Layer 5 of a small transformer language model trained on English Wikipedia (10 layers, counted from 0, width 96). Numbers have three digits each and are written without spaces.
A neuron's activation on a vector x is GELU(weights . x + bias), where the dot is the dot product.

Input weights of the MLP neurons that the questions are about. A number n stands for (n - 500) times 0.002.
n11 (bias -0.055): 520477475496281533460531557598226546342580734530601454508345585592496616346355363615386559552380476308647524500635284610554639382515488562466649400516734445432259696452408523394672244557457165623547489209536640484360702625455630704496397725508434413491458575680650355540805404451410750361
n37 (bias -0.262): 557492248374556488500516459508267328500633637761761405409479195351496492573451223314647583616681488596541653435322415643380496720533448492466555460703387441550576373596229706572594601714430385713641489703528522540560419746443412763469348449483394342582294603571362527438456639323641452649
n54 (bias -0.260): 603619406668653519511352353565527619533432450674616608477373393442736321538633446696672433523420604443365652485669208486703715443532580743493448519427423507493579552553542588475515357496445707713573278447545563560496518418612533516286406649183635230304471446525663489709375710317507556571
n69 (bias -0.335): 658541383460526552296454611516715470718478296414361707612268214604554474528416648488651347562579572473556308690519703500657586589428414709444451562611641679392571413691376477382390662548337511612542666539539597651445526669583400215420275565673539550576582399613638807656695635344466580456
n74 (bias -0.224): 567625404403573528496259749414426275363357383582708551616557306518642575644253621422438591446500289554457453567619355376444797489687399579459654403422712575663260561566442500225662384400511377532467551327542368592423373778595522586659556652484695561525504541540605557258601350508436594478
n87 (bias -0.129): 703492413448296360645449586419407255508489532555580568616504387565611438334405656436557610444619363316609484696214407518607791420362520235328492520589500594292236581528784812340449481561226381160470549608344327373477442561574695432488562528645427444578531300575541629555380349512508522418
n88 (bias -0.273): 679633504500589580587476471521492292589477861599348645424276711347606317708581273334519220673484593615546508579230353496470387434649421725547528360458609593415496461673331516594596612504641259749377570635525428582566324372576583500488317532381390663344445401535354500440504545403939512242
n89 (bias -0.106): 631589367503365573338434650598630473634592572648572537622526644374571427243636534599656630650486587603579507541514514638511440615324630291374395428464668573462391697453450385466448455319304569390504483322628595560310351341686469557346386532533549323481702490423748319698529560467479677443
n100 (bias -0.136): 335613635360474581448535435742907515613496432489563632504355464466484511376586406420605414754351675460392448576256749409193571715323328461538291464476412415539326277412437577462492404500426588508411425717547504240481304763281341529554512520438500472573470627511452341442770504582671289567
n119 (bias -0.087): 700662348511577647488647634311566485705603621568296412516387442485320452367345606525456492535571409454629368433535645479309480592669481459205451477347387428348275348372550526372413650603549463397442511469720429481420459456634304496632572115288535485404655655399225440623248469651617587623
n129 (bias -0.221): 578472412037536478453621522648414300605439491484311516557254375390636731539253557333678496697434542257617491516462607504667356581536448296386338620448575675641459509517513196459458562724492328552445374861483221555120554536391496473517460378535708462482655279436464467279462576570688528560
n135 (bias -0.141): 525565615623557592551220438354345572634490294454659629570571446589386642247459551435534447317462532364589453583237351622459413306410489629582559701744551262320401340371547528551378503503412524317327466661575695365432361429482421656342441482407559443601479458393420573630586468670563343590
n155 (bias -0.019): 544519309555381403801700488800484586527354794623508672610290342526512599583605466525664574721735438594463520662297686518796363578431579703586366709560344623570353241551268408437458431601454326593424519598618511492403515377468560613412342399500619578296440216552526419457461484362554540581
n180 (bias -0.107): 556370477497778791533396579793663648464448429517318378435585537528591560660671619473458420422709594379374637253262429446394461483445608690419378463365334684576482437419316435465406600317673581538571566559526619639500543500583553578478622279603571365381451530548421389390423687451731418690
n185 (bias -0.076): 422783496474715717479484417438578629404334553594397384685781586772278354488437481362446371835531643386462385543387410306550401407280508575477365573483475627577309401312683560295349180508357712446596415597675166330365500515425543647424517604627549460579442478527450572519341451458440337329
n190 (bias 0.055): 610710325459557397731524291365290346476588557237542374488584460481396395309438611381667508307527425400503492500568574301417661420605860418442653295618521763540385700387560433557186422504422515381638405436360674185428523584496496372543591314325588341730462733526545696449468532678370455500
n225 (bias -0.179): 288584895541485426378249471439674454579561240522504649695458613608424407610355477534587472436651331332575439442452628411708428469556698551765539411345532496651608807613468422511394266488598457401560725412612489380272640629521304402657757476587570659461708274557380575463387372761504553530
n241 (bias -0.227): 621568562692421614636430545630500808516432364551642568516600640439618404580471466643308375476623414468449764580374496339557303413426444302295752392439426593400318648444913287496469434671628508374466353286377606354726508568350527432310541665327551449251481482411589655543663690336442485407
n245 (bias -0.105): 270630453619379267500351424765280488207273767500722775709591525330525472341521398513656496533592245376408546496315532553479565374719442460393440587466456476300433553682285347257452500591569274606297355706413606599418272566492421491403325435710360484464397592465249423616504385458597512477
n247 (bias -0.101): 547460441530500340447452229352457189545443500373537507211567553453532374622555493658490497546411448461539582320416541581412601429500504497652569351752453597322456308557638421490576435601410466413409530630673549416678445587713388305735303406709399553316574513503434362574284447464226543536
n259 (bias -0.218): 681686416632466475561504459525676574492488361384491566529500431434625320209228697388346512337703444577500349383613574593483667411689500160508334476640737270405477681435492369431512638500611344537300442524492328383400469512488706668552429456550377580263325518702610797791614569442377436690
n264 (bias -0.330): 564628369590575319530680904410407528306448343426509656387333445488654606530591748674333657626480500504482580383208476527556465412477525545608656374308630467349480371141513525245582431548492423672208576596307384421273300365680367794496379496570554542564613369307661332420496625543693504763
n281 (bias -0.304): 432436203209580367477434651614554543337423744450491585606191559581380673260616487747581694859487474513634658547638448467639925568496568688594605392500599894536628476648231609462526461581618496367323674562621459660564656619550564452719574460291434562176534692643722399345635536620636730517
n298 (bias -0.361): 564564492486433458685547565466677732515734606534669575732484406361648504353558582460542902403388507526529466364381673548481532802274451445543161339428483580624371385564735496496569692486390428519456404694623424470422464649420418357306427463581473552569557477598626460412545470404573308318
n299 (bias 0.023): 434744563515393492439536396570434220524465414676449253324636508446662500426299430478311323712696412614497520602314559425513453573341754377582575802376486337376597379165370341380544330535337387575487496674439680217577441515508352401580450400542556439619247231565439627385414516303659363477
n308 (bias 0.078): 561568480546404620359334620619458089689565294601480331383603306367421518363321518148489243587456600444465629496331686503422325518402515559496463515197563426443305600496700504478574478525552583473338486575395448455582617332882493648485399526594611571647558507419535585565281492496570408571
n317 (bias -0.324): 504598543465436508412548550280515689575605393388572594712464676663538588473343644500450687603350589742539519515421562712614464662451569419551470523612530493306540609477515515457385529362329427554593676489610266353561500378523213129645574605822737346676456480500518785717591462484526504500
n325 (bias -0.025): 507472405517476398541345440369496507377392526517554472664693307732387546463591518164667602544670489467632633475299671473405333552565559565444547522564477529411447363385596669329403697616543560406575388353202497482622411253658479371785424485576554595699444418503383719554474200610572617583
n334 (bias -0.148): 450489150507256812477430434566424569552493515545532695555528496449157368446316637758371455519548511496555439478606478455496704532638561437609415561600655496476253367370405548590311559525571632130602684413379455579370331691585304391481629481630385590434736608571603459528428406652530514614
n353 (bias -0.004): 508751399425519379484524512562410794584215410493509419287810700554629351684387500487830376573680623508573406337516539589433547577602459445787627411405443583493403461435160520354741453577528582558513569597439582440439504347425337608326446472181385428701329384424629437614744701554548659549
n369 (bias 0.014): 496539358589434428395674352466489333504261608575660532209368392631390611474477454657661398741571464537446582536345600660481293454379702337663352604515241467566748661467700439387489633571518468424651620600459179581391468423413518472572523387596582412544585616656566565342481555466678631438

Each question shows a token from some text and the vector x that enters the MLP there. A number n stands for (n - 500) times 0.012.

"ost": 442470507430540419543592488522540362575470496522369599483555363352556598560707384370529525449538386497498564592692392583516573605620252351425433516455460503564645495407452561834558418525374417524503423397612481485614512367503592449609385533613494397714677543500114478449508407505444560377
Which of these neurons fires most? n37

"l": 488509591483440496637524512555509438385514432499462575513518425441370531517470398602451412277411460461477371569960547562654528532421421403535620502449284473300637476472424598503408406446499499587569459484520415500520527456528646490501439609516368573803697516427620523472515533577550436339
The most active neuron and its activation: n11, at about 1.9

"af": 558451471467469597548702491671515516460516480550682452089411524320537532668602496478507386397448425499350439534537332419578476620521317312439518467483494439462566530478470635676628449426378760555432329296667461478617608448505385510600546555297455590602615572595393608465439505547535459396
The most active neuron and its activation: n54, at about 3.7

"er": 409449559368456366682628531612541372511571426442503393364536478361601579565608342647498383295438524473428570563855303434391439407430435521503419634463405522512523397450473549564595500496510520607641333525660469426604439399448441595509418617590534524714670556527244567472516412509413574480
Which of these neurons fires most? n247

"vill": 528575580439453558602431568658446467543604382428441548331734377469465425601717451493484539373319457516353555594721382414648394479493539521463618598387419452627523493404565494537534558375445542321581473378560525443494581315521508548626452417513331554674706508383405517417478473596449511371
The most active neuron and its activation: n308, at about 3

"all": 537512501457464400686673486748665543378497421596392346296496477340384483582662381609495405388338359515513585606751274499641496566524432432476588312455373484516543383457476476624588421443479492533491453550523512493558461432434543543391458532547458646572655508479293593536662578490490514396
The most active neuron and its activation: n241, at about 3.1

"z": 512334573414442414704615578728598296573487445583515461183453518438502503458580438422508329502527368498531464737819363510604469418449390384477462558392337566562616430526453536572550586520582523472454453531678520492489518386394520633578474492421474496648688479487229547391500475563460498358
Which of these neurons fires most? n129

"inal ": 574459453388429534643547537448726450489479475485414538440760393490473538575567433662594445369539503485426455535566393471559485526411353405443513559475425479456556577295293545580500521521478544516584480299476405515609564405569525553472438503477483568596607508455551586528503506559407453356
The three highest activations, in order: n353, n89, n325

"of ": 535534513457484538730561451483723349512559580428480481496687320484485447512503494506556451386484438567394533526633434548588465448439447470432423587418566548400543491319271544544467531471564512568540454418468349480480559433491461510499421484558461598626660512482466611459540545582428504447
The most active neuron and its activation: n190, at about 2.4

"ight ": 519481444420505486598621525570767394428502580513547567301643397417529417546535444569515302492620477459501540508588370527575418597455517427407509450577370501494465540291288555702540526501483678543545509317555414605537616422450493490470474424516455574645625548517274525512463492445516430421
Which of these neurons fires most? n37

"ro": 515558495425565391546483494515545535464618454505608481399523412332554629447633446553576461243480405511403514562603327653497480632473218385426534449504323589351437509371476470526526527476482556664509311441554587335455654322557615637527568512592480665634648515662279531533500508534465414262
Which of these neurons fires most? n298

"199": 397474560333419422591646588590584490553520484393505451565641385580459517590440485578546508291384580565363473673445399513515451523414374493502584712464408397478601494343433516640465423418599622536427501444696390577506473317395538424642476520524507685536706483498357610415623367542450428356
The most active neuron and its activation: n317, at about 2.4

"the ": 542422593430401467702493533514719461455454538456554524546703320442479511488563387587598513498501462454357520488586474522563534548521503454476525564464438458509586464313240524520451534449561505500479477393549374514487602488500479559504535452457509517549603502500400632512517502525457540370
The three highest activations, in order: n155, n325, n225

"iti": 399550512537470498553518466634454311464607383558679570330473464409604530465559429564556408229533587509345459581763393554490451472603247524476453620438419479307581549376471621621589430452494686541448201474673517596554469438503489713552555403534361562596486456606231612526545413548449455468
Which of these neurons fires most? n54

"about ": 526532601376498487697519438414675430486541568454387543569698354462451562580498484570540407408518515517422512487647437554468475419470443434396476507396524533400579488286275578591505535484450485567588495367528355527457567441491453616472421451601483573610599472470465576585537519629465498472
Which of these neurons fires most? n119

"a": 488500564484377414657589527365709468500436518518612459138526540371512564588588351531587413313407404515422482593777333570487454631365260501520485659475392583442679463382404628658500473494432514556407440517599454564519523419458457463446477507581596499607617485428365573504575556649436488327
The two highest activations, in order: n369, n353

"r": 511434552475492619489571551614610432400585448526630583517490478489412443480586445393424455246443347489391627626848564548593567539448388394578618643533290417465505420559408452598633536408402625626416501455426447411433518423571579634596474620566406459655495561435255523548379566403488593278
The three highest activations, in order: n308, n37, n245

"years": 587493779355447536506560577590399497537569623449478400433519370414471631591647475631515366383448534519347558586615319564518523417444387412563523510462591252474592374350458558752450425400459587532519485531427534510597418365428413545598493467575462645619675555532383491500609318525396515438
The most active neuron and its activation: n135, at about 2.4

"si": 523429526462455602501375420581478470429536537401600422420521428573479593555529560736426554298519507623233422502716508422440519547586293514287467561490463475354487395461501575594531545444581397397470531397589398628607522466376551549587587512478511577711710473489363629448551354675394500343
Which of these neurons fires most? n74

"dec": 508538728473393436528706637668512458387546458366800444623508443506510489546654505588600614528411578465468504394644485581666390537461437426450475541550484457427528426333395430586389583455510631503492462468587421582496511447348522421490400577600348510607635402491390604537486472494388460196
Which of these neurons fires most? n298

"ations": 488544670426413481638594654641586365528489484427470357399551484376395417588672406510515435434458478567322636587774302563569507441518473450542614498477410516325550470276411481731472501462426673564422510533603423587644379501429466561541497443681421631549522563501254542515503449407382536376
The two highest activations, in order: n247, n299

"Mus": 455488638469334466573377528760590502583514405334449511593546426452414558499666503489546451399538454540462417608814411615554436542591563389389470612480474578450678485437453546779512493326416687408420366385355409487560483478422524664646555450564515431684548474353399555415448564486356509433
The most active neuron and its activation: n190, at about 1.7

"y ": 470470499383458535688585543608784375472503574471496533319673433505540418566566451559560321389545473474413497516588383496508410532431520506471561519566389490416459479336281504699605546462546676517516457395470433583575647413465473448484434437555469624455596507541343558456503453471550503430
Which of these neurons fires most? n180

"he ": 569461644344485308741455526427654412448450576483599596527597395533499426474620411630582450459524474528420504495569408563540474383548543324532511498533464383456455489264336609526550581571516551497469499340513362500454578436457535493579460488555471594551645449441483539437527449530511634455
Which of these neurons fires most? n325

"ad ": 474532427388466496718545551549752382467471541559561543348707427462538506543549444559552401475582456433445496572628400481481464533360375320423530416436406476554464552282326575633683509494507625478560534392463429527510541394527417472562395494489502561614540529487401586484530419613466506481
The most active neuron and its activation: n353, at about 4.2

"ut": 575459543482359492669631585713582346507462452628654518435550401345466575472694329550485473381486548458434426446781467490448511582474292279531414595437399460529649468357421592426561384520441578483438505484578505562500503269379504479587481488556515500685616618607372414541541401616476506458
The three highest activations, in order: n100, n369, n89

"oun": 547511581504494561502637601665494432568596444494606607496614390392438680645618435560534367277599449453548412609582399391490452478510256404441561523604238533496625503428467495583555392408503595514446356444693464471420479355345561551523530499384506639659815476537330467376461466617367538375
The most active neuron and its activation: n225, at about 1.6

"21 ": 403441449348445618646568467381542498498583540428556359528562345412454548675631547734506456652512531544406495715528427566638430428520386453403578551465439507402549466300381531651635456523408555457526548399502397515381644479529568543535406517586540508378548460500352580363510464574475509360
Which of these neurons fires most? n155

"The ": 622329559429391462686512488523723437483489510423506568520687301452468473448515404612604504441511445450387542453605476575557517556503571428477488501499392480517531472383270525557431566438540531493511452377527366531536600475552480581481545488481513543543599487441444658537484549528449500386
Which of these neurons fires most? n190

"career": 505508692422509488543588546389398516593553526498451479398516380524417528454692272692514449457655414528431565605646287504464515347520307452477556503441498378511601415415474498705409560542452675573442361297585458576547399426520421509539496571625469602579598543475391602448666513579419394292
The most active neuron and its activation: n135, at about 1.6

"enc": 539527618498374496565656642555449398482595279417733393298520522505556434550640505665513486465296569465390551456778319403614470571525247469421472616497399487489610518377473581629609524419565544539581358341624528492544551390416446496500588489486430638464549487571325543503523330525394607271
The three highest activations, in order: n11, n54, n241

"ip": 496460482499440384588427561610563508518600401641316352456479457524496535610636301552496566321511404555422506594757279587697492455403458410277543583472453432333476539350485610697623488397508470478444334459636568509564489281532471588526558564570481540538677640440179565485433482541520558457
The most active neuron and its activation: n119, at about 2.6

"and ": 551456536444460456725584502462682494440529547470463579572606375515426430573543409505563394430520415471370501559621342562592493496466508505471485552535465442400447428264283637597544456569599559515408501422546319498429560524423515566532519524561487658551568484476566532452479461509480659448
Which of these neurons fires most? n155

"el ": 470517492393473452725569538563808409494507579494467512322683462535524461557546446608567347464582538481420454525668373499562477527442492430509492440520383469383546492334282590551506536458532653483525455382502361535464589417544464483501453516482495565527633509536396510418534483520547474368
Which of these neurons fires most? n353

"c": 586479672464417539632398696525591521383561399471481500372529486589467533589549494619469501421355421481447504548717617634665416504600382421316619607392409599468591365398469486676508514426522359477422359426524467579511553354391453433507545601519335569721589566380441492448409472625458526291
Which of these neurons fires most? n241

"differ": 532474653359413409528434526546335398490547368383671545606586460521551459599583377594507530514520421483355533618754528428726429518528320335488608530492384368339585520542445520542334459432558645430524513488494480688543473392572400560614592422586459665751627439519303550492459443457484398386
The most active neuron and its activation: n225, at about 5.3

"adi": 451515492355500385449507400341463267613524519481650590600521478370364660605611407558510622229363445430349506586591323381527531488420395379447382630517464604582459544529488619592606491402388515528442385549616465620599546463528523677563477536636406606574613478595275610549562556575426450313
The most active neuron and its activation: n87, at about 3.6

"== ": 468335500293352490717486552494564383506435525338563406614598471512499455410625444615614445432426498557462544553551472588517481468619479504334475408511596443465587545340352626590503584498451415532453414395580490476398554300499608422543463390574553642528685436596388516455573553596520530502
The most active neuron and its activation: n325, at about 3

"ar": 522532568520370495593467585605507471444574413589557308435441429407437671622663331580500415415431438438461567438826331477550493467604370357513474645571478571559621481384399566602579395488400652593575412521640530536453489444484427586456434561410486518615593593417121592403533370650372547450
Which of these neurons fires most? n37

"B": 637452572402364484599560463533713470479519503448448531360563451468319582535562467602555395479497523480432535464653491571410488525462416393344578612445326485470563368426456566631667498443485610626347253353648510503473552519504553314614567555591363576673628490378393679454543556485500454319
The most active neuron and its activation: n100, at about 2.8